Layer 5 of a small transformer language model trained on English Wikipedia (8 layers, counted from 0, width 128).
A neuron's activation on a vector x is SiLU(gate . x) times (in . x), where the dot is the dot product.

Input weights of the MLP neurons that the questions are about. A number n stands for n times 0.0029.
n28 gate: 29 4 24 5 37 22 8 6 -49 -39 -5 -34 -8 -8 27 -25 -38 -32 28 25 -15 4 10 6 26 14 -22 -9 -16 -14 33 -5 -6 -3 -35 4 -31 -24 -11 44 -26 11 -5 44 -26 4 -2 9 -5 -5 -52 4 -2 -43 8 29 27 -28 3 -8 22 -45 -73 17 42 -22 20 2 -15 1 20 -28 -57 10 7 23 19 -39 41 -7 -18 16 -3 12 3 12 -7 12 33 -23 -38 3 -12 9 -11 -14 -31 25 4 -8 2 -45 -19 -34 15 0 -28 22 -18 -13 42 44 -18 -6 4 -26 46 -46 -16 16 -7 21 27 11 14 -10 -69 -5
n82 gate: 11 -6 -1 -4 -23 31 -6 24 2 15 -22 -29 10 3 40 30 42 -43 8 -33 4 3 15 47 -1 -11 5 -32 18 44 32 3 3 21 25 19 -32 -1 64 15 -1 -32 -38 39 1 -29 -17 -13 -29 -6 -38 -18 20 -27 4 -22 6 -6 -48 22 -13 -5 3 24 -1 -23 4 1 -5 -11 -23 23 1 -24 -26 49 1 16 15 6 -6 -27 18 -8 -14 -25 -35 16 34 33 -9 8 -11 -32 1 -27 -24 -9 -46 7 -37 1 7 30 6 7 11 24 41 23 27 5 -36 -43 32 -19 4 -35 18 -18 -11 -7 -69 1 8 15 28 -24
n97 gate: -56 9 1 11 -11 -13 -29 -20 -12 20 -7 -23 -21 -12 -7 51 -5 25 11 26 -14 -47 -6 -10 17 18 24 0 -26 4 33 -31 -11 -45 -25 -9 -45 33 -2 -5 -6 -29 -64 8 24 31 4 49 -3 42 39 9 -9 18 -4 7 16 -9 0 -10 4 10 -39 16 1 0 41 -34 -51 11 -31 -25 -36 -3 26 -3 35 33 31 -15 13 -19 -28 -1 -9 30 14 -5 -5 -16 -24 -10 47 23 24 20 23 -39 -14 -11 -17 18 -8 -25 -22 -56 -21 -7 -16 -11 -6 -16 40 -2 12 -27 -7 32 9 12 -28 -30 11 -22 5 6 48 30
n102 gate: -19 -23 21 -16 -14 -30 22 -43 13 1 -6 -19 -40 -49 -2 -8 -28 -26 8 9 53 16 42 54 82 -31 -12 -43 6 -2 35 -27 42 8 -13 -15 41 -38 -23 -29 -39 -38 -25 -24 -16 49 -28 -8 42 2 -23 -24 8 56 -8 20 7 -12 13 35 -16 17 6 -33 -8 -7 20 62 23 13 12 -11 12 -8 -19 41 -18 3 2 2 -16 19 24 -8 -3 -25 39 10 -49 9 -24 31 2 -17 -3 2 -20 18 20 31 -10 51 -15 -12 -10 -3 -26 38 15 27 24 19 -6 8 -17 -64 25 -66 11 6 9 -14 -3 1 47 18 58 10
n148 gate: 4 -4 -14 -15 -28 -11 30 -38 -6 77 -20 6 -36 -10 -22 -50 -11 6 -10 -19 18 -20 21 17 -28 -21 29 -2 34 10 -2 -12 28 -1 1 -1 10 -13 -24 20 20 -52 8 -3 -18 13 18 16 29 -30 26 13 16 -11 -62 -14 17 25 -54 15 32 2 -16 73 -6 -13 42 2 32 3 15 -10 -5 -72 -37 45 26 -38 -33 21 -25 -16 28 13 9 17 -15 -15 -6 -1 25 15 -52 29 35 9 26 49 13 35 39 11 -24 -5 -44 7 13 18 9 22 17 -13 -35 23 2 -3 26 -15 -9 43 -22 16 -52 46 16 -15 -31 -29
n161 gate: 23 -14 9 84 -22 -8 -19 -4 26 29 3 -12 -14 -41 21 -32 20 6 10 -1 -19 -20 -2 35 -23 2 -12 -5 13 33 -14 19 -19 3 24 0 10 -35 2 26 -19 34 20 45 -61 19 -43 20 16 27 2 9 7 -13 9 0 11 -2 -6 21 47 14 -6 33 22 31 -5 -36 -36 -28 -9 -7 -12 -32 -21 -27 -37 -5 14 -1 -31 27 -1 -19 32 7 -24 -3 -48 39 25 9 17 20 16 26 54 -27 -29 32 35 -54 5 -22 34 -42 -12 -14 -27 24 -40 -10 31 -7 -22 13 -27 -36 -11 29 -35 36 -25 -34 9 -8 -4 11
n172 gate: -3 2 -2 -15 23 -40 -4 14 -32 -17 74 -36 20 -26 7 -18 18 -6 60 -19 -11 3 -2 -24 1 -9 -16 -37 -56 -40 -28 -9 -5 -3 -41 64 30 3 36 -35 -20 21 -9 18 10 -3 18 6 -47 -44 -20 -5 -34 -20 8 -23 38 -17 53 -11 20 -27 9 28 13 -21 23 5 31 32 21 -38 -26 -48 13 17 56 -10 -4 20 16 63 45 58 34 -22 57 28 41 8 3 3 -21 -24 -57 8 16 -2 -27 -9 -33 -15 20 -14 12 -21 47 1 -25 3 -6 7 -50 31 3 23 19 -22 11 -2 16 2 31 -46 -1 -21 2 -38
n203 gate: -31 -17 33 26 13 5 -26 27 -7 -37 30 37 -19 -5 -2 15 -2 16 34 -5 -9 -39 9 -21 9 21 -39 -3 13 3 34 25 15 22 -4 4 33 -53 5 -19 -75 27 12 -11 -35 42 31 7 -14 -9 -6 -16 -34 -22 3 72 -11 29 30 21 -21 40 31 8 -31 -18 19 29 -45 -57 47 -28 -38 -11 -44 15 -44 -26 -22 1 0 4 -9 19 -23 16 2 -9 -6 -29 17 8 -22 -42 -21 10 -32 37 2 -48 20 6 28 41 3 -26 66 5 -23 -18 18 -26 -5 24 24 50 12 -26 -14 7 35 2 -22 1 -35 21 13 -2
n227 gate: -30 -11 10 -10 -5 3 7 40 10 36 6 11 -20 -28 30 11 -13 27 -1 -10 17 -22 -16 -12 24 10 -20 -8 -42 27 -26 8 24 1 -15 37 13 -21 -2 10 -25 4 8 -51 38 14 9 -21 -36 -43 -22 -1 -4 -16 -2 9 -1 -29 9 -25 14 13 -40 22 29 38 5 13 10 -4 -4 -26 -31 2 22 14 45 -47 -16 -23 -39 22 40 12 -2 23 6 -9 35 36 9 5 12 26 -7 -7 -4 76 -1 -16 64 -46 17 3 -41 7 -17 -18 -4 -16 -22 37 4 -11 -21 0 -44 -53 -3 12 14 -16 -1 14 53 4 -6 -12
n239 gate: -66 24 -34 32 -20 42 -9 -1 -44 5 30 0 9 18 6 -4 -15 31 18 18 2 -12 -36 -17 58 -25 -42 22 -23 -27 5 2 2 15 -14 -27 -38 -10 1 -22 -2 -21 -12 -14 -35 -36 8 8 15 41 -3 -11 25 -5 -27 10 21 8 2 20 26 28 -27 39 35 -43 -26 16 -12 -12 38 15 -7 23 -45 11 -3 2 -2 18 -41 -29 34 -6 14 -43 -2 -22 11 16 1 56 16 30 -14 -21 -45 -7 -14 -47 -10 -1 -6 5 21 50 -9 14 -10 18 21 -48 -12 -40 51 -14 -23 -11 12 14 17 -5 -21 33 -6 -17 62 55
n248 gate: -10 9 -23 -5 -18 3 -62 -23 -29 51 -14 -33 63 -24 24 25 -5 5 26 30 12 11 -7 21 10 -32 -25 29 4 -26 -8 11 -17 44 28 -3 4 3 2 -7 2 -14 2 -13 -16 17 23 15 -5 -26 -13 16 27 24 -29 -49 10 -45 23 1 32 38 21 13 2 25 -33 -2 -45 -93 -25 -3 -19 -23 23 14 -17 13 14 29 -51 16 22 -30 -6 10 -46 37 3 -30 -2 -7 26 54 -32 -31 8 -23 -10 7 -16 4 -11 19 8 -14 2 8 4 20 19 17 -12 -21 -20 -17 -6 -22 -12 -6 42 -27 68 15 18 3 2 -14
n301 gate: -4 1 9 43 18 -43 -6 32 31 -6 -13 28 -6 -8 -1 -26 -20 26 -20 0 -14 17 0 25 -55 11 7 -9 -32 32 13 -23 3 -16 17 -23 -20 -8 15 58 2 -11 53 -19 5 37 33 7 12 -17 -11 -15 36 -6 -36 46 5 31 57 -2 13 -14 29 -5 47 -37 3 18 -7 15 0 23 -3 -9 25 6 12 -15 2 -27 -22 -48 12 25 -20 -11 30 22 -20 17 -22 -4 -21 16 -22 12 -11 27 -11 17 12 -25 -17 2 -39 2 33 -30 8 10 -21 -3 12 -24 -45 -10 44 -7 -3 14 24 25 -45 49 29 16 -18 -10
n312 gate: 29 7 3 -15 -29 -62 -6 -39 -9 1 2 -46 16 -1 14 -9 -2 31 -21 25 -23 -9 -5 -18 1 5 26 16 1 -11 -17 16 0 22 19 -7 35 21 -67 -36 -32 -5 23 2 -5 -1 -9 -10 20 -25 -8 -80 20 -7 3 -21 31 26 -16 20 43 -48 53 22 -15 -6 -9 10 15 21 -31 -33 15 13 10 -15 41 -33 -21 -8 -16 15 21 30 2 -33 43 33 47 -12 -12 16 -45 22 -35 -2 4 19 -15 -30 59 17 31 2 -37 -26 13 4 20 -26 2 36 10 -16 40 0 25 34 -18 -24 -4 41 9 42 12 -30 -24 -29
n28 in: 18 31 5 -12 4 -13 38 14 25 -24 -14 -21 -19 -4 -49 23 -8 -9 47 1 27 -8 25 29 -33 13 -10 -12 -7 18 -1 -12 45 -22 -7 -14 23 -11 29 -30 -13 18 -5 44 27 35 29 -24 -27 26 -22 -10 3 7 10 16 74 -21 -1 19 28 14 -2 -39 -1 13 38 6 5 -57 25 9 22 -23 36 5 25 -31 -1 -34 -53 -37 -2 -9 3 40 -11 -7 36 -21 15 -66 -18 3 30 -10 -32 -21 -3 2 19 0 6 -23 -1 5 -26 -7 -44 -5 -16 4 -37 7 -53 -28 2 -13 27 13 -20 43 -30 -36 -32 47 19 14
n82 in: -36 -4 29 -38 -11 5 3 -13 19 -7 -21 -19 -29 -16 -18 -14 18 -9 -6 -44 18 -19 64 30 18 -10 2 -6 -15 6 -12 23 -32 29 34 57 32 6 2 39 3 40 2 -46 -19 8 28 17 -9 -6 -24 21 -1 -37 26 10 -20 5 -14 17 -10 12 -4 -27 -8 -14 12 23 -26 22 8 -6 -33 -27 -7 29 -4 -39 -43 28 -47 -6 61 10 -31 15 25 -20 46 -32 1 17 24 4 -19 -7 8 10 -19 27 10 -18 10 13 -26 -28 3 19 39 23 -10 16 27 -17 -13 -16 -20 -3 11 -24 11 13 -31 -15 -7 -24 31 -1
n97 in: -19 28 22 -2 -11 41 -12 -17 13 6 -37 28 2 -9 -35 26 -18 -9 30 15 -90 -41 -17 -29 -20 31 -9 -5 -5 -12 -27 -27 27 -32 -26 5 3 -47 5 0 62 30 16 -81 13 16 -30 10 15 7 15 8 3 -19 9 5 -34 -34 12 8 -76 18 -2 -42 -10 27 9 1 15 13 -11 -21 -28 23 21 -21 53 2 36 24 -24 4 -8 11 -21 -20 1 -16 21 15 14 15 -10 34 44 -7 -3 -23 42 8 -19 17 -37 39 -13 35 -23 6 23 -31 49 42 15 13 -33 -4 15 -41 20 31 -11 37 -10 -21 -26 12 9 -22
n102 in: -40 -39 -12 13 58 7 32 -21 3 10 -25 -21 -28 34 -8 41 -2 18 37 12 -1 -4 11 -6 19 -16 22 56 35 -18 -8 29 23 -9 -25 -8 13 26 32 -57 3 -18 -12 -21 -27 23 -18 33 37 7 13 3 4 -22 -25 53 -24 -18 -17 -9 -15 -4 40 -22 -26 35 -44 -14 9 -4 19 6 31 -9 -23 24 -17 1 -8 18 -49 -4 13 -9 9 -43 32 -1 -21 14 -34 34 7 -13 8 -23 14 5 -18 -20 -12 -15 -20 -20 4 -7 -69 -8 13 -42 -20 -3 -12 -21 49 -15 -12 -3 4 1 -12 9 -9 -18 21 -12 -8 14
n148 in: -38 9 10 3 -16 -2 14 12 -19 19 -5 -4 27 40 76 -37 -4 3 44 -7 -17 -12 0 8 -63 14 7 22 -13 -27 -1 1 10 -11 41 -46 57 28 9 40 -6 1 27 -13 10 14 20 -21 -9 -19 -39 -26 12 36 1 -39 19 -19 -13 -20 -31 13 -25 40 0 1 -21 -43 27 6 15 -16 9 -39 -50 19 -4 -35 3 11 -13 -10 -13 -25 -19 9 -7 -13 -7 1 22 13 -54 22 17 -21 -33 11 22 -35 -48 1 16 19 -33 22 13 17 1 46 37 28 54 -28 -43 32 5 10 10 -12 -8 21 11 9 -12 -20 37 33
n161 in: -28 11 6 -19 22 -6 29 -19 -22 6 -26 16 -4 24 10 7 33 -20 9 -8 -35 27 37 33 -28 3 -5 -48 35 13 -22 -44 33 4 -33 57 4 -25 -18 35 13 -7 4 1 -8 -37 34 -2 24 4 26 17 -45 -21 -8 12 12 -34 -5 12 -22 16 9 -14 -3 36 -10 -16 -6 2 39 -26 -14 -2 -31 -12 13 -20 24 27 20 -15 -49 -11 11 4 26 -39 -3 -5 -18 -26 38 4 14 22 13 -9 22 -20 -20 59 18 -24 -22 -13 5 33 -16 -45 14 -18 4 -38 28 6 10 23 17 4 -47 -23 -51 40 -18 -10 -10 -46
n172 in: -21 3 20 -14 -6 -1 49 14 8 10 -14 -24 12 -45 21 5 -10 -19 7 14 37 -9 19 23 -6 -9 -34 -57 9 8 -5 6 -1 -23 -17 -34 9 -7 12 -43 -30 25 13 -6 12 27 -23 24 1 1 25 -15 -21 -13 33 7 8 -21 0 66 -21 39 0 10 -26 4 -42 61 16 -14 46 32 3 43 41 11 -36 9 -17 56 -3 -16 7 35 0 39 -32 11 -5 -44 25 21 22 12 -22 -14 18 -15 41 24 0 -26 47 3 -17 -11 -1 -43 -37 13 7 -16 -8 -19 45 11 3 -6 -10 -9 -35 22 -5 -12 -21 -13 -16 -23
n203 in: -49 -47 -1 3 -22 64 -30 21 -2 5 18 5 -12 0 -30 17 44 33 -40 -16 -1 12 4 18 -1 13 11 -14 -32 9 15 -14 7 -26 13 40 -37 -8 -1 -26 21 -37 14 11 8 9 37 -24 -52 -33 16 30 5 4 12 -1 -48 -14 -9 37 15 28 17 -34 -27 -12 -35 -17 -8 -14 -13 -4 -9 -20 -33 49 58 48 -24 -6 -8 7 36 3 -15 0 0 -24 40 17 9 -8 -23 -4 -1 13 36 14 -37 23 -23 28 19 -8 2 -14 32 38 33 -32 -8 -5 36 17 -1 36 -51 26 18 44 20 17 0 -24 -4 0 -1 -22
n227 in: -5 -16 10 13 -1 3 22 16 -24 -10 -15 5 -10 -23 6 3 -3 18 0 -7 -16 -30 23 52 55 -66 38 0 25 -13 -28 15 -25 0 -18 44 -49 27 17 -10 -3 54 36 -21 7 -10 -3 1 6 51 -20 59 -52 19 25 -10 25 9 -24 23 -1 45 -2 7 -12 -37 9 -11 -6 -2 11 -11 -7 -6 21 -5 9 -67 -4 54 -51 -23 -27 5 9 13 49 -11 7 -37 11 -4 6 -44 32 11 14 26 7 16 12 -14 3 -1 4 10 7 -19 10 -35 9 4 40 15 13 -15 -27 22 -51 -29 7 19 -7 -21 -7 7 -34 -19
n239 in: 24 -9 -18 21 3 -2 -15 25 57 10 25 17 -15 -2 -24 -9 32 -6 32 -18 23 -28 -17 39 39 17 5 34 -13 17 -37 -5 -8 -14 -3 34 -23 7 16 -21 -20 -23 18 -10 -9 -37 -8 -9 43 -15 40 -21 17 3 6 11 -34 43 5 -2 -50 3 11 -23 -10 18 -11 -4 -4 -38 -9 6 -3 -26 8 22 -31 8 5 -30 5 -45 -12 -7 3 -40 -14 -13 -16 50 16 53 15 5 -3 17 -24 -50 -11 5 8 18 -17 -32 -67 3 6 13 -16 -11 17 20 34 -62 43 25 -44 -42 -21 65 -45 26 -1 37 -1 -17 20 45
n248 in: -10 2 11 15 0 17 42 47 15 -30 21 -17 -13 -17 24 -57 59 29 1 -12 -12 27 5 46 40 -30 22 -46 -41 -25 10 -9 6 -5 -18 -30 1 21 -22 1 -4 -6 7 18 -13 2 -3 -19 -1 -2 -14 -6 -6 18 -23 35 -13 31 3 50 8 -35 11 22 11 18 -11 -4 -28 -48 25 6 13 -9 19 30 6 15 -25 0 -19 4 -30 -30 3 4 -50 6 30 -20 23 10 5 1 -1 40 6 6 17 -11 0 -4 11 -17 19 15 40 -30 -63 -38 -1 20 -28 23 -24 34 15 17 12 1 11 5 -6 -15 -11 -19 -60 18
n301 in: -21 -1 10 -4 4 -13 11 5 -4 -3 -45 -13 11 16 6 7 -11 20 30 -6 -3 -19 54 -12 -13 1 -26 -23 -27 -47 34 -22 6 -46 15 -6 14 7 -2 -9 -48 -18 7 14 -36 14 11 -11 5 7 0 -20 -19 16 -29 -35 -24 -18 20 -25 21 -30 14 -1 1 34 4 3 28 -4 -62 -45 12 -25 1 -53 -20 38 36 36 -19 -30 -62 3 35 28 7 21 5 -11 14 -12 22 14 20 -32 -43 17 7 -23 25 29 8 -21 8 -19 -17 34 -29 37 21 -1 18 -14 8 -32 0 22 -8 49 6 -7 -20 -25 -4 35 45 -18
n312 in: 5 -21 31 -15 -10 -28 16 17 14 -9 -20 6 4 -33 24 -32 7 37 -63 1 21 -4 -6 6 -58 -3 1 57 -5 -7 27 -21 -29 3 0 -38 35 19 -32 -22 2 -12 15 -74 3 19 2 -19 -23 20 -2 13 4 16 -13 -37 -32 -15 11 -26 8 -35 -21 13 -25 10 34 47 26 16 -39 -3 19 9 -3 -25 23 -46 -5 15 1 14 11 24 -12 12 16 13 42 -11 -3 7 -46 40 14 -31 10 3 45 -45 41 6 19 -17 6 6 6 -10 14 -10 14 6 -34 15 26 -7 -1 17 15 54 17 -7 51 0 14 -3 -18 -30

Each question shows a token from some text and the vector x that enters the MLP there. A number n stands for n times 0.042.

"\n": -20 14 5 -3 24 -31 6 -29 8 -48 23 7 -5 -10 -25 -11 18 6 -32 11 6 10 -7 5 -13 3 19 25 -9 -9 -1 23 10 -7 -22 9 -20 -46 -7 20 -16 19 -49 24 -46 27 6 -9 32 6 11 8 1 22 6 -27 16 -19 -4 -13 25 -13 -4 10 39 10 -19 11 27 3 11 28 7 12 7 7 -27 23 11 23 25 13 8 -21 29 -2 -29 13 -4 11 5 40 1 11 -22 4 -23 -15 24 9 -16 -10 -23 6 -3 -31 -6 4 -7 2 19 4 -20 -2 9 13 -31 -49 6 -34 24 24 20 -9 4 1 -12 -20
Which neuron lights up most? n227

" d": 12 -9 -7 -2 -4 -10 14 10 -37 -13 26 -23 -4 0 -32 2 33 16 -1 -19 9 -10 -13 12 -10 30 -8 0 -12 -11 -41 17 11 3 -8 -7 16 -37 -16 21 -1 26 -51 11 -1 3 -6 11 -6 31 13 9 -10 1 3 3 -7 3 6 12 0 -15 -23 23 -14 14 -27 17 -25 14 12 1 8 3 28 28 -48 8 36 12 -14 -14 -5 -4 17 26 2 -43 28 40 25 19 -53 23 -24 6 10 -19 24 -28 -5 -35 -11 22 5 -40 44 32 8 13 -1 10 -17 -14 -3 16 -9 -38 12 14 -30 8 -4 37 -17 -17 10 -17
The three highest activations, in order: n172, n239, n161

"ater": -1 -42 18 -7 -32 -11 -36 -6 -44 -26 -19 -27 -18 4 11 0 -7 5 -25 -5 12 -1 -1 2 -9 -2 28 -23 9 4 -10 10 -8 -9 -1 1 23 -8 2 11 10 -20 31 9 40 31 -28 -4 13 2 44 5 -14 18 32 3 4 -9 11 23 7 -30 1 -11 -3 -37 8 31 -44 25 -2 -8 -16 -22 -21 -1 21 -6 5 12 4 9 21 -13 -2 -34 5 40 -42 -15 3 51 -40 50 -13 12 -39 -6 5 -3 25 -5 -3 14 -3 4 -6 33 0 5 18 3 9 2 10 29 0 44 34 17 -26 -13 -16 -36 16 -13 -3 4
Which neuron lights up most? n312

" |": 0 39 0 18 33 -9 28 28 2 9 -23 -24 -3 17 -8 7 -20 4 -20 -16 9 13 9 -43 -1 16 -10 29 13 -7 7 27 20 -6 15 -9 -19 -23 -30 59 -6 12 0 20 -18 6 25 27 -12 -14 9 11 18 5 19 21 -27 -14 13 -16 -30 -4 20 3 -4 1 -16 7 -8 17 -27 -2 -4 -14 -15 17 24 -12 47 -1 -29 -12 -21 -5 18 -31 -31 10 -14 -4 2 4 -17 8 -18 28 -8 13 -16 16 26 -48 13 -27 -3 -7 22 4 6 -15 -7 5 1 17 3 5 -35 -7 -7 -15 -29 5 -10 -7 -4 18 -7 -2
Which neuron lights up most? n301

" 2015": 2 41 14 3 17 25 1 28 -2 -13 -32 -21 -17 -8 -8 16 -20 3 -8 -35 16 12 -15 -7 -37 11 -3 10 12 -15 -3 58 6 -18 -15 -8 -14 -5 -53 33 1 -6 -31 13 -16 -10 21 11 -42 -4 36 25 4 3 7 -36 -4 -24 -6 -12 -23 -7 18 -40 -14 -11 -8 -22 8 15 0 -2 28 12 -11 -4 18 -10 37 12 -26 2 -4 11 40 -7 -2 2 -4 5 6 -5 -17 -3 -13 9 -13 4 -11 14 8 -14 2 35 18 -14 -16 -5 17 9 8 -16 -14 22 1 -15 14 3 20 -37 36 -11 -12 19 20 5 13 1
The two highest activations, in order: n239, n172

" to": -1 15 30 2 11 0 -22 7 -7 3 16 -4 1 54 -3 3 -10 -26 -11 -4 15 -10 -2 -27 18 -9 46 35 4 2 -10 1 27 3 -30 -32 21 23 -14 17 3 -21 -25 27 12 -12 -17 -9 -4 -35 -20 1 -4 0 -11 -19 -1 1 1 -2 19 -24 26 29 0 8 0 8 38 3 -39 -7 -12 6 28 4 -7 0 32 39 23 2 -12 -33 -8 -28 12 23 5 -7 23 -4 -10 -18 -13 -7 21 -22 32 1 34 -86 2 22 -5 -27 -36 -2 15 -19 6 -33 -9 -5 23 11 7 -5 6 7 -8 4 -21 -8 7 -9 -18 -15
The three highest activations, in order: n312, n203, n239

"in": -1 -12 7 0 -20 -16 1 6 -19 -10 30 -10 -18 -18 1 16 -15 -3 -13 -9 1 -9 29 -24 -4 -6 -8 0 13 10 -10 -22 5 23 -3 42 20 3 -17 5 20 38 10 39 5 -5 9 -2 3 33 -5 42 21 6 36 -2 1 -22 -9 10 -19 -10 23 -75 4 10 -4 14 23 10 -5 52 -3 -34 24 -29 -4 -11 -13 39 -19 12 12 -30 14 -17 2 -20 -8 3 2 13 -12 -13 -19 -13 -6 -25 9 -9 13 -45 -10 47 -12 -21 24 -10 -20 -32 -10 51 7 -11 -11 -19 -15 20 -1 -12 13 17 -11 17 -2 29 -7 -4
The most active neuron and its activation: n148, at about 0.2

".": -13 -12 4 -23 18 17 16 -1 -43 -18 4 -9 -4 8 -7 11 32 -8 -17 -23 -3 37 4 -20 -37 -6 2 38 -6 -9 -12 35 20 12 30 -31 18 -34 -13 67 -18 19 -8 29 -30 -2 -24 -10 14 0 3 13 -7 28 -4 14 -14 -20 -11 -22 -14 -21 1 6 15 -3 10 23 22 26 6 9 5 -27 -10 10 8 20 5 11 -1 2 -16 -15 2 16 10 5 -4 17 8 6 0 -11 10 -39 -1 10 4 -9 -5 -33 -23 5 -24 -4 -2 23 1 10 28 -2 30 -11 9 16 -29 -2 21 6 -5 10 -17 -36 -9 2 -24 -7
The most active neuron and its activation: n148, at about 0.3

"et": -9 -21 -2 -6 -38 -18 7 -1 -23 -6 7 -27 7 3 -36 0 0 2 -13 -12 1 -39 5 2 -8 -11 21 43 -3 -11 25 -15 8 3 2 12 10 -16 -25 -11 15 5 23 35 11 22 -9 25 0 18 6 -7 -24 33 8 -35 -10 -4 52 14 -12 4 23 28 8 13 5 0 -20 36 14 -3 -16 -5 -18 -28 -15 1 -2 5 -7 37 -12 -25 9 21 10 -23 -21 -1 -9 25 -21 5 -43 19 -15 1 10 1 -7 -20 6 -1 -14 -27 32 2 -11 10 10 10 9 4 -2 24 -9 28 -13 32 -1 -20 -61 49 -6 23 55 -22
The most active neuron and its activation: n148, at about 0.36

"on": -11 -6 0 8 -27 -47 19 1 28 -5 8 -27 5 28 -33 3 -9 6 11 -15 -13 -17 5 -5 1 -2 -1 -2 22 -14 9 -22 17 18 -32 16 37 9 -37 33 44 18 -4 12 -22 16 9 -8 3 10 10 -13 65 6 -1 -4 -1 -8 26 19 4 -23 20 -60 0 -5 3 1 0 15 -7 30 18 -25 -25 -32 -5 -12 9 25 12 32 -24 -4 9 -17 -8 -18 16 3 7 10 -13 -13 1 25 -20 -19 19 4 22 -50 -24 39 -14 20 8 4 -18 -11 -23 -3 -11 19 0 2 2 -12 7 -14 18 -9 2 17 -23 17 14 -23
Which neuron lights up most? n227

"mann": -2 -48 8 4 -32 -16 10 -6 -15 -12 -11 5 5 16 3 -2 5 13 8 -14 6 19 7 -27 -14 -4 31 9 7 -19 -7 -7 -5 -3 -19 1 23 6 18 27 18 22 -31 18 16 21 29 -13 5 11 10 3 19 21 -4 -29 -26 -28 -5 31 -43 -1 -1 -62 -10 -14 -14 41 23 3 7 10 -14 -22 -5 -20 -37 4 13 20 25 6 23 -22 24 -19 0 -9 -8 35 34 4 2 8 -9 -2 -1 -12 -1 17 20 -23 1 30 -13 9 -12 -7 -14 4 -10 -15 -1 45 -17 30 -39 28 -19 5 28 2 -21 11 -29 -24 7 7
The two highest activations, in order: n28, n248

"j": -19 -9 5 1 -9 -1 9 -6 -12 4 -19 -17 11 -34 -12 25 0 27 -10 15 -5 -17 15 -3 -11 -20 -23 17 -2 -1 2 6 2 11 6 37 7 7 -38 37 15 11 -2 30 4 -42 5 8 -13 53 -15 10 27 3 18 1 12 -16 8 -7 -4 -24 13 -29 7 13 -16 21 5 -8 -37 28 35 -34 25 -36 -20 16 -20 4 11 7 26 7 3 23 -7 -10 -21 3 25 27 -7 -5 5 -6 20 -22 9 -31 42 -8 -2 -6 -6 -24 16 -45 -47 -47 -10 11 -1 10 -1 -20 -8 21 30 -25 30 -3 16 8 -18 -13 9 10
Which neuron lights up most? n312

" L": -21 -21 21 -13 -16 -35 -37 26 10 -31 8 -19 12 0 -18 20 -11 29 -27 -32 -7 -14 -8 0 27 -15 2 18 -16 -31 14 20 -3 14 -6 8 -12 -32 -11 61 7 34 -21 21 14 -29 9 26 -16 -13 -12 21 9 3 -23 16 -4 -1 -2 -9 -26 2 -9 11 -21 8 -15 14 2 12 -4 16 8 -48 -1 13 -30 -5 -4 19 -7 -11 -7 11 33 43 -2 -7 1 9 24 21 -14 10 7 5 5 -28 -5 22 8 -21 12 37 -14 -2 -15 12 -5 -42 -1 -6 -2 12 10 23 3 -5 -6 26 19 0 19 7 -6 -1 15 -21
The most active neuron and its activation: n203, at about 0.46

" f": -14 -35 18 -12 -20 -39 -23 16 -8 -7 -42 8 10 -4 9 15 4 6 11 -11 -22 7 5 44 22 -3 -15 28 22 -32 9 12 7 -11 4 7 -10 -18 -14 43 -2 -8 -22 1 66 16 -17 -18 20 43 -4 -5 -25 10 -18 -12 8 -34 -12 15 -12 9 -32 -11 3 13 -14 19 -7 13 13 1 10 19 24 -17 28 -2 17 -8 -4 24 7 -18 33 17 -21 13 2 8 8 11 10 16 -26 17 -35 -9 -39 -11 18 24 -15 12 -31 -14 18 48 -3 -15 20 -11 -27 3 -19 15 -21 -2 4 22 -5 -8 6 4 -6 -13 18 -31
Which neuron lights up most? n97

" operated": -12 -26 11 -18 19 7 -42 22 -24 -4 -16 4 -3 3 -15 23 3 6 -4 -11 -6 -20 19 0 -21 -6 -22 -12 -12 -20 -2 37 2 29 -35 0 -25 7 -4 35 -10 26 5 18 -33 -31 -12 16 -23 -8 -20 5 0 41 -12 -5 16 -10 34 32 -17 3 -12 -17 14 31 -30 0 15 12 18 -15 29 6 23 -10 11 6 29 29 9 4 -32 -3 -3 -8 15 23 -1 36 22 28 8 17 30 -8 -37 10 -12 7 -3 -54 -21 10 -16 -16 -8 25 -8 -2 10 17 -15 5 0 -2 -26 4 4 -14 8 28 -29 -27 -13 18 -9 -2
Which neuron lights up most? n312

" 2010": 5 47 25 9 13 -8 -6 20 -24 -14 -41 -23 -7 -13 -14 -4 -13 -12 -3 -23 13 -9 -6 -22 -28 2 -6 2 42 -12 -11 47 22 -37 -16 -6 -11 -9 -33 37 -11 -11 -29 22 -9 -7 16 12 -45 -11 28 12 23 3 3 -30 -9 -10 3 -3 -2 10 23 -52 11 0 -13 -14 24 11 -2 4 17 4 -26 -8 26 -27 44 14 6 6 -8 3 55 15 17 -8 6 5 7 -14 -26 2 -11 9 -3 2 -4 24 -4 -12 4 13 14 -7 -25 -6 16 3 6 -11 -5 24 3 -19 1 -14 21 -39 38 -23 -4 11 17 13 17 -6
Which neuron lights up most? n239

" team": -17 -3 22 9 -27 4 -18 -31 -19 2 -12 -19 -18 17 3 9 10 -28 -8 -9 27 9 7 -20 -4 2 -14 -6 -11 -32 -11 16 2 8 9 10 10 7 19 36 -12 -27 -12 23 28 -18 -34 10 -9 0 0 14 -5 32 15 -17 10 -6 14 44 -1 -27 7 -2 15 15 -11 7 -9 44 -16 -2 12 25 12 -14 -27 17 5 54 -11 -12 2 -19 33 -7 7 25 -24 27 29 42 -2 -17 -2 -27 -17 -16 1 10 -12 -28 -5 12 -22 -6 -4 9 25 -16 25 -19 15 37 3 4 -29 27 10 -48 0 -1 -21 20 -31 -32 -5 -11
The three highest activations, in order: n28, n82, n203

" Cr": 0 -25 -9 -24 -14 -20 -17 40 13 -2 -7 -34 14 7 -5 -13 -5 -3 12 12 32 8 16 2 14 -16 -6 45 3 -37 31 6 22 9 6 -1 -27 -26 1 46 16 -1 -28 7 52 0 2 35 -15 24 0 29 8 13 23 7 7 -37 25 8 -23 -17 -15 -10 -33 1 -14 8 2 -2 -8 1 6 -8 26 -11 -32 15 17 6 -7 0 0 -32 -5 -10 -33 37 18 -13 0 -11 -12 -36 9 -29 -20 -6 13 -23 32 -7 17 20 -19 -28 -15 5 -10 -9 15 -31 18 0 -19 25 14 -10 8 -2 31 -26 -23 -11 -10 15 14 1
The most active neuron and its activation: n161, at about 0.19